Layer 16 of a small transformer language model trained on English Wikipedia (24 layers, counted from 0, width 96). Numbers have three digits each and are written without spaces.
In attention head 0, each number of a token's query is one row of weights dot the token's vector x. The head spreads its attention over the tokens so far by the softmax of query dot key.

Query weights of the head. A number n stands for (n - 500) times 0.00098.
q0: 658561351648268510520572702365474367393670312762551423744368616474388545378600422377563338543542548730406791415580526337778531554605581392470225436524433339510442500608506523489355546314468320388425409831595616686562358471541493518503582534442469442403224647501453434648457528634458432105
q1: 646697418537190561588477610568438527447331520615436536490420421432564624509427586648466425582540377378450784437377642535616594413577456556435619449490366701520417593441476343411468344547527480434435506660544553626430512531452288542423577552575439357608519439410543476381623526501585438483
q2: 477598393316410630593444472554634562528383565550366701358593505472585530478447592516518692408603496346336668503441504641463386422488597489437668550595468551380484433575360606599471420484461530550489549460417408437346478521592524573385444619547493489652543469643486445464563409424563382485
q3: 634636480409631594721621411495602612473413603558409564303760552517456403504457606645455551360629596452505391483370479621658422476444706612586549595642372486196542416602512675417499537645461583537518586443507531484516553428597556628433538599553704342451440478518421567370503626315636328256
q4: 422539421650373421410547556531537448366504616472402532547637543630429640554495457423576658480405338463424498341522350390341476462526420431602477513510454641568340680585496596538567463596471429650426465624327474487463330510338715444530442383729422560413530567652507402565551599525559512620
q5: 425630556543448424453561413461557330677366527508275376562323322540385442385534595529569438598608545266475725519269670324271711294386452578523676551436608476532570415294518558590375413443475464317309468399399380770526480463576352526517432544516649443470391513634453398527363422423472349573
q6: 357419461608613540413562383397389517405667453614698620329449617506454530774472334418431340358467516426344507546716381399174620513630402529580464522716541428452520347539460532471480506681485334487340521341446496588403430350506715344444655531534457342531441443458445435549573615375468400567
q7: 396389726737706523509606447513474394474552572550596323677450602430402517461399453469321338502232488407493473446495221428371410629558455368618684609460483412324426602492330453529695459398544279697322500445396453630534512393581710571297623629517432509443541315699531450676436492333307381508
q8: 723601612680394833346389477486541540383680375558454659624456650745517625389636404338461380497575609401314435262657406434590458391487589541493614668638522449440412531631398497455376607418654455634628380650546176475648323422344452529452695532456547484560632534380381319450522548631558440681
q9: 576629543326310603380362536603515361633386293518646493293518451760414529463623581512401473560556290339674591459411645554543620460610452536566478444403546728644659633700473595366696517662896426672502409590499399621335361378537386363471739573413696564414531692448676544535774323578372519518
q10: 652318513302518565473441707425443681540758169615435394511368452557559530474563294483412552484276491565332423457409647684518288495588565536569571538532708416590427477419365577291514502515498390562540181417557376511513427461440582456503338356526431304436484538536475423613562430415279282405
q11: 548404617674549763226514695620499458385667515226716362233395472520508401524717635421675620519577517435533516421379537518621566396304598483831762409446473536432560473528563463454588571392423345595590566463501416531225365477264424346540811538402412431607375441575607607589506488514530516558
q12: 575589530620439425391534419402502463559584507422456416490452351614356544465536539497286680414505539411582437437573323343378514631422598557757624538456475258307550157506446454451392771442353562482509532473581274341374303610588631586554788451491621500479483603343492489597400469569443571448
q13: 509339544542573690574551490619708437526736306676428574570435411421425663503396656443420496503541407507442689531359601412567501393474617594413412445734448489324534519470537543408607500586542667532496446269529503395367649559485444500367510425567625386458466693632635475522390643394456592591
q14: 468461637585509434459402513612327531470499357339312507484475595604476396522444607515671722742438511524553528594464553348423507454476425533521583510582467428584348163350452661439543511428432488502468130437454333638623380470327509789507543382529644587554627586440601637516532366653500435406
q15: 466396292496375287674557438289435476428370349498508194790540526344288648096513491435449305535553489741403390409331515581514583523621484557605416459346348399360515507372600698680353607515516436502494589358404748619377663380364541610485479391541588464595551437541447272417414522403672466531
q16: 398312603453629474342521442458498518534612591419534255579488415543644547717614495398620674487514523577426308485665582565497471629454407617670342630508552541549517519499575490602507685389431304505450456495642501346454486436656536562486447531420548664398522469484602432557485281540421582536
q17: 703609491507318542411515625455720484315676460670565510568353519458515560472534486639544311554499491665349529333456462448582483609517633387488424373548385398506572620629559400364469550439514335385481559555551406572490385314605410540618542462490656261493533546349609589457413597731569449252
q18: 636500469569196544471525626366480476473577364656416569476457521572405596532431477508615369564500489461491660433424514478549506606520546443597480358531495316503554587603330252375414542498533442534470472756485518548509559426573463458541669509543586301497334603498416523299648647510464206447
q19: 554512490605445475472491623445541473462519366569460478456535452496369537577489517583564430549706500231435728507343539551680554439467609464502749494660397390567438674454348259365469310571355458522451471701466500504428370361610575430620560516468512374480395566373514392403770538671613263554
q20: 515440602397664490472479378694632593396512325465498629607617569424502398513533620513556487668553488486383396503477272614688559530533469547186430626581407519312358282425514700514445614588527637555429432470549397290483524641481464747356258459758459745473533497439486426588315351409369556457
q21: 394461321655377498416589692558450609661517166503551413473441484339511572401673569499589546248387432387575582414481474536394722572455467404475398422559577558691673557645695573467441636636729592452430661530338638517269411515532473240447635273507415503529474639449339566573522625618417494542
q22: 493625565429444622435318460372390508401572517515469617489714531442526537534377529200663530567607323574390512540468459468726483461579628638445457362521466596534457546577492574508543336553462552558383446555520572418639541676369524718266648449605604797419418527266517632398400518551600439378
q23: 359347460569390462338327756394588506592446329531541272571557306399531756504348265492450421402233312426394700625495414309478641347573622444626352429592308358666738609462387356415259469534734426533497633491664529730470399278493523100721974506230680418464398686400635610717821482419451200438
q24: 495434375659633443552677368492626528321559575488284557647526712350487306477323747493465699513611517467529598413745374415527366675352312617304524625679530474437569532462705504339600594355330411500625360470287364650282387434311545430385421485632397530328312305493347290450492487449726440427
q25: 475444666526346510405588344563482441719673595410743401448518609402541514471411672549392564611564552331555428468643426419395493601683575427579508413348529616401664572340443445323563392465528353667574484590573163467654521475521439575481583377516418741717595587442612401434598454672377502616
q26: 490539292692404421644464711614419652445486541355583583458542220490514532461442516297582385251523582390360651449736554411489542590615493506306465353453617478548487589686437437494502392530389432644452562539605488310406336525450465293479601498746201515513564560278598460532518634526439598563
q27: 432545499342709519627519252409466455648556429616378479626517478229332363413511468500382511542495553488685604537450559618538276640383393597464581683536481302412407387539559523751411477449496380456399279499197336449408514504463699544511404391468475707341490450703454453407445376585607499463
q28: 675656331457535583464563646385422368376713450459622472713543410613580430551715390513450531553480501584458549674647422674489616435487652549352440385523548640433645397541493377377537325570646520459592408616617507481594386300533436353737764391646356405572455618485423488430473594540617272552
q29: 528464451340532513592565549638565480527604301538334449605460461546605419766662614425554659568566515729576589650351587688571538393373562454356499666437569308600434434542379665546308484600558497483278355431577426574581456570539551574682290690414500489419592617411545566442391552657479651396
q30: 421324327653436577509626394380669457457392307688535478423441454418627423513366343618540499626348586655607592479584453554554324450515467412432575480460479403748483819696420502552742310549433385629633422388430513516447360522276684541524451527515408583343427531518422407519400652683451503444
q31: 567349446438434419454549352415532482339385497338573412609574538347439668479437521574286509610455541390314540445470290616452225619383553392495488469352570568371332669587455272515575628344193534466635575583579607442809503616362444852530222512668596588594574684609530546469430398728520501549

Each question shows a short text with each token's key, already scaled and adjusted for position as the last token sees it. A number n stands for (n - 500) times 0.0021.

Then comes the last token's vector x. A number n stands for (n - 500) times 0.0098.

0 " |\n": 508490514536464602526665559394564556502488542487511483467533438487429742617512437528470485509474
1 "|": 478527473485513560497600486399598506506511548517505492518512438565449712615501362607411498586542
2 " S": 477517592582445587496647572531518501541548545430609387520570414501388612532534455484513438542368
3 "il": 437632649541510547453578616493530511557586532439536483521543485517416651485543377453527397566484
4 "ver": 440543571528542578444486550505466634592539548421541504498487519540447594516553317421560326501464
5 " |": 485467488510535521493596472347556533534529574495552500476501482510486697591578339521525421606426
6 " M": 602534514550499590487621518452494569539552499402452592567605452518408659500554506388571444545405
7 "ike": 526522515459454570427487619415551645596519484486522570511593460550523622527572460348596435565448
x: 344325507498529555438562533412446486354548384692322325415452513516526448499375554500434568369370511489232587511482351458457567454599339383605550525538419366585562791506621473619294492443545531337454472497438467739643534318500551398630664500534633591404435560380377477505567431519508282505
Which token does the last token look at most? 1 "|"

0 ".\n\n": 540455539572405732579753673308496589587423482498502464452508378479377970704521388558478480496491
1 "==": 521496558536375792559707582308568484526449532597544423533548344571304890676462317593380542428441
2 "A": 443518756693447698546667604576538531591491504529693342493563318441341743613479468658527325291305
3 "r": 233693783704406572556567525529504465485527610452541277634680355478421736581524530627486273394444
4 "t": 355640597526462695419547835393524597610453452391416338619670462525527713483578430355603298654270
5 "ist": 475559605566552614413698860431474733598422431500447523598573454517567740494560384411713340584237
6 "ry": 558629520570525708475632784421433653627526562454413567674627444534472725563487370259692281427306
7 "==\n": 516479508517521710613692637260574624545357436478501486513542348616343958691532397559496514515482
x: 557283508376490606622784482471587545626536462496420464428550507394446572644580575536531621472320538349448619542589678421668359610540430514500594380507511375630404514449631574592457511461563508541472449537232252621566587361320450416706621518604456619651457369340502500491502504394492349443
Which two tokens does the last token look at most, in order? 7 "==\n", 1 "=="

0 "g": 550481533554459633512655692395519584560480478500493478443519431474453800596550422492524443514423
1 "ar": 522499566574480617483601661418466628541516495453558442451523435473465784617503367473553366524485
2 "ia": 534480609556483587461631697416516653560541478396560465487570454493574698561541409386612421506413
3 ",": 510492574511445613553661687364516644576460449519495516496598435498480692587517361453577551596423
4 " in": 439594613529441684528658623440506563488503463425529479545628389488408729574575419490474593510501
5 " ": 445558581520466559485700778490389538558542512476463511626630436508462667453479491486504577475415
6 "2": 518484526513458527413596732524393622698556589591463529594597409505434647434455518535589527498412
7 "0": 496452424512466469479533731623386593553544523700492486532531443515447492488394657630486554435348
x: 468580559420516385562595573354589627463553395730278554435510603410397588566426546507393558249488497305443593688647549480443433645378474404305622548582604525551462503431683317450382426225441503346520470493409379603452578532480517284543483628515469577354546563436447402400559471444546315463
Which token does the last token look at most? 4 " in"

0 "id": 544470537556439612509649673433517546553461526471494470448505431500465766606538408510518426519451
1 "a": 533491542550508577460610658382537682552560540438504510497541495476533674567556407394585409556405
2 " |\n": 509502541512502590514700531344600527492515591453484509493566443484432744609503382506492484539457
3 "|": 533504450469536545495613452389619479485515580534471540506482429573428699607480332635409492614554
4 " O": 409618615566516605501678549514513511506575506446426517582570359505372626532502478452466351502410
5 " P": 494625594563520579445568545503537581553547478400369573598631403536441629525497390426546354579443
6 "ill": 598571563525489536430497703462479531617518433445472596643595420545501639510527405432570382568448
7 "a": 556492491484538555468517648391585669597565485467537563552569508511546629549542406435607348615406
x: 407505579455375448444623573495505544489593387569537260435676510395531530565479598735466602340375562369345524521597445526418589449547538289473490514667514390641520657511631466574239468410523540351553493460427514661533587249529646417725585643429671594376413425450461475476564379471463313497
Which token does the last token look at most? 2 " |\n"

0 "ver": 546456547586435638526655701415500605558466506489494478424527412473441786606519424521507456454453
1 " |": 471519509552507559499676574331520557573537584449512504512542448504487751639537293485472551608396
2 " Christ": 484513614614477592458542697433448598568574482480648359484600426489384689532580466398602418544484
3 "ian": 485511615549489547397540668500497646623497464496557468475585457514582712468585389373680400557431
4 " Co": 372640597559532630481603704498495628603460497451447456581633406510542630483555440434598370562466
5 "le": 517614590523519627441550563486594707592516454472424523564625422517529673433533404302562409572442
6 "man": 566526571531545586455491603393533713606528408472482576556547471568570681402509376352601422610416
7 " |": 469470496459532535444622476302531637584546517473502450481540476567551709584519256516495627628476
x: 328359543529506354629587478549535639498456516536450426426622583310574663648408553594415565464340559365312600579615370419414442563561516370511668558624466401605509499323530482494261439398476394374490442529398354611560507362352445487572611617525683695583498321348438344522481349485421521345
Which token does the last token look at most? 1 " |"

0 "et": 537471529564441609497646674409519585568451517491487478436510444493452790582529408496512434496418
1 " Soc": 607452632575427621505599703521487622526500492465548401460561421522506711497510410467573436533427
2 "iety": 547470623564479619473565703423493702593484490501557419480548453532502663524502427394611453521423
3 " of": 473541566549373642492604650437536578670462461489532419526607409517462643566515334509561508572425
4 " B": 382647634608435566470606676461454550582554501441414490619597383532448613476496442449538461522391
5 "ul": 511606596537542527427596642582487543552542471396406625667594355492505560473483359481558347523507
6 "g": 596480488488537532435516710447443545636562395395488545600546488473495539393581445445589370615336
7 "ar": 524485484514520552434489630460446727489612472413544535545530496511543642520520340451609292550462
x: 468486525550327426527559649601582544474509408698370498334651553375566451573372542574450621501412510385382597506475491536427554579549691418515679551601466310596624545503581291387279339403535515511513533547429508486369636385398494451695562656382667575386642439523450409533532391449764318393
Which token does the last token look at most, and with what share of its attention? 4 " B", with about 40%

0 "4": 508502530582416591505663680434525596539461546533495482440495409512449834635517452555483479451499
1 ".": 522464567576462528478607800344455467555445508475505466502597419504508724504614405384533518511458
2 "8": 508519531539428506438577654288556518454534716471510492528560457560492662521647580398431640406415
3 "4": 531485548511421491442532619310610542394499683361524508546549467569541598490602505313459642363433
4 ";": 547422454473503552471654655264592506462576603395560505521555471544528647584503477299438561534392
5 " ": 425529542479552557463705711413478593476591584471469526576598495486439682456597451333510586583401
6 "1": 503454514529539541442696590484523599530560580534470526530585432448397707460629406354533622674392
7 "0": 526450473575531454380624546516442641533534707583489488553606431474404664505617448284491557614472
x: 393427501531377319429650560448472487482632415466304582482570647496369688684371509546453516333371384426434462636596518478429455521538398316493627512621515393698453445340469364582384402224316435304457607491430349689490551460396567447567653571429371601388592439469468459438484400442454394425
Which token does the last token look at most? 0 "4"

0 "l": 546464546582423644538681705403508593598502505493487456446519435479445848610548423510528453521415
1 "ar": 509505570592513602445593648410462702621569520424578455464546477448504784555509342396601353577458
2 "ation": 526443625569500653453619768406471702579457512491543475467581443472501708577547428395594425534374
3 " on": 498498626529427655521697682412466508569440392395555417505594390496455745590509365500484538577350
4 " Col": 345723634559464560479570694530486546560550513456376441653693388508474629556529409494546389570387
5 "le": 557638547439492594546441619357561707599617452405425549594561388584451639496565375467553271534400
6 "ct": 538601527503556542407546708494568533538467406421456558636633484500492664478590311280608335561403
7 "ively": 525557491504527675466564681538595731444483442595466536585628410559390647580573331348450442465385
x: 351412517622403554490595660530642697485614339506369258455554624353493555615343607436452442268411429463476451581541665501436532442469569331606712532653464449483504600367568502383340551358535487485469512545299415597563698391458510494653639581498584620505612431521504428489461449415729351472
Which token does the last token look at most? 0 "l"

0 "o": 526476518560449611512643651406526585565493531505491473454513445490460780599535410493514436499450
1 "ice": 522475539559461629443572678389542615615469530506505472438518469518517704550574402405547435535409
2 " art": 521468656612452565467587672442491569507462526482586394481585487492526729483569456448581429514443
3 "ist": 519483563532506570439630661412500682532473481469546488479538477468524677481572436371636501588417
4 " for": 423584549521406640492656639378486545563471458398481437521582446522450682528494413465536517569406
5 " A": 496644582570480645526526597485500560602549517503351566600583424547396593525527381422518409483377
6 "k": 609559537511469578461506580408518599639581529415433603599646447591480578452605406352454458485465
7 "h": 577471453530461622498518615450532504601551430426564593608638460538556615442500391312571421580510
x: 576540641584359498532640530503567543653687266478420501501640528416615518564340515626385449349421452437481530585604376464466388566539468388525570487415376350465628703595537419549353330350529511409449494603476388476343469307483398504717615778517518536494314428436584521462496595514593238487
Which token does the last token look at most? 5 " A"

0 "0": 514510536555434596513645660460514569528452528541498478460492407509425793617509486557476473407507
1 "1": 490525547563420540397599719561586494488492430502486532512504390575481700504565445575419482336535
2 "3": 482494559545394475382615653460540536438568490379475518540490431647567657500418440608433504339493
3 ",": 499483493484462570546656749332507597464453483462494486510553486541441684572539484508461498596406
4 " he": 444478561544476697511613563342562642447532491484479482495537509479351713562556500470427521555463
5 " deb": 506566557571505657525683606472450533507446492484412562604570442496532757518566587474543447504472
6 "ut": 565570528536484646505654615453456625559445567445460553577617453485460693506533439378512481595406
7 "ed": 523513496544483633440666611378480579532409566389510518501561492536479730563545492449473520603372
x: 519478405423376338616516408413483514609460360488325458464530607348552638558403530460499474485369382295455689677535505469471565502407477445637622538615509403609511628382563377546345466420410538447483461529316400725529509456246449408698590572581468380746607474283571355452478562564509389342
Which token does the last token look at most, and with what share of its attention? 5 " deb", with about 40%

0 "7": 507500523563425577500623653448516573542474534533493485458491430516462775603512462549496477442505
1 "\n": 508504538530468621550669598409544515523495491421520494485532395517430743587474427531454484516491
2 "L": 495538610608464591466647552477546519569587490469613427505541411520395682494528495489510411576416
3 "a": 417561535554519607471549609482534596574554513491525477497558425483451638552579392425537322620441
4 "S": 451574558567502619460562619504573566617531518463447514548600435538552623498560383336509418531435
5 "h": 548543521576515598489592563481534592557597480435413539570605467534463674472510401330552425557506
6 "aw": 481469540546608546384552614464618647543493432528524532508485560536495593416452361373532405588500
7 "n": 529462482492561548438582522399549662573560449432526559519524523523513612499518361366602400616426
x: 366440473566388496526627509427448531498489421491437456470659422413574551559357474614430595361466397245345544652505409462430472476594484266664571545654373381499566715444579512420358409523443480473481547473500563627491511282379577404847590643385654615339518443355305482456579475495489418427
Which token does the last token look at most, and with what share of its attention? 1 "\n", with about 40%

0 "a": 527486517567451635514655684385539604580475524511488474444496446491448831615539401477519400503435
1 " |\n": 477507529535486628520722538308616555508501578455494498467582434486432800637509375496470491540475
2 "|": 483535450467535561485635461363645490494516568526458521518498423592438758628482297649387504630564
3 " The": 495516515444485639475600496308488513630566469497501462524553422549378747530519300433496309506391
4 " K": 408606606613482618497600643466574566653521475457440473565613393547389690530508418436587364497329
5 "ir": 516601522508435540398557704457558481672502506413401562598604436574549690407519360447575375610379
6 "ana": 548529542528499569426489638431585664569573511461431570557587508541515682541556379343688323574360
7 " |": 446473500494603541490614415229618565515544520503468430435492516532497735582533270520498469613434
x: 358374528484394357617687447540498647547420531404454369429577632345603669575463540508484596471386509333258592629710502398423414575641524464527602494604362458637482620321524512504313460404570409370493474422438309545557551349401478405692683593447583680627493409360487434566510432460391489380
Which token does the last token look at most? 1 " |\n"

0 ",": 489499506546438609548685679385528585539444504539508485460526427513432821622525436523479509505451
1 " a": 502496534529438691517627528341458477566511558525530464467472449495364799576664427532461488484455
2 " position": 519468605606493631515672730480431512527485572416570406497590450459461719513535605366462495534452
3 " he": 432472573551504713508647591371562637442506541495559450494570479507324728511566491411476535597459
4 " held": 426538566580439679493706617423484591564466554376497434525613461536469725573534509387481563589465
5 " until": 523550533502449635524679706429519466495453495440492519550615385596447713595504530450370626582458
6 " ": 505514532484494548465712778481410550505516522518446569608622439511440709496525518429472571520372
7 "2": 538366475511517497420619598524379633633572655629574546553616393462322638513509511543503580540412
x: 360367471498473462415619524303609448437549351589373593423494647462376622587421634502459521259466424419360656471598593477428446657617485356429602514666695447543576398397703293474415368355437483316434510459451418695402495428377430396579523630520296552410580469321441423458588529535438464431
Which two tokens does the last token look at most, in order? 5 " until", 0 ","

0 ".": 498483511556443588501645689362497525581450506516499488476527423495463800598554428471518499491460
1 " Th": 568462615596469595472651579400556588495566540498606391481606384458363679498555399432559462499474
2 "am": 502537553521569555398512647376575609474595431409546404491550507525449619504518394327582306495457
3 "an": 470547569563461585427517617413522729582529496469514473497586459554538669502549411360637428585419
4 " (": 508485592483557664527638670391510588587493405506503549542621369551466611617528383468522607456484
5 "com": 481636577544506603492578692494426524565517543425347535637653363490490644515545449420532520476535
6 "p": 635594511476536579408555539504411696582508461487468605632647464487484697476631477451519495502439
7 "os": 575565458449516581447604710522419600558499530387537570605643436519499695541565417409507512536437
x: 609398463507368389383391658485649360592461484640398524590666425417413377651424549645451511417431456334311513588448604512336548561588490315509505611543653277635451491375542395463255548566344440525503513732410435595471503360395519473520650674428498581601429426408565480549571462469582313351
Which token does the last token look at most? 6 "p"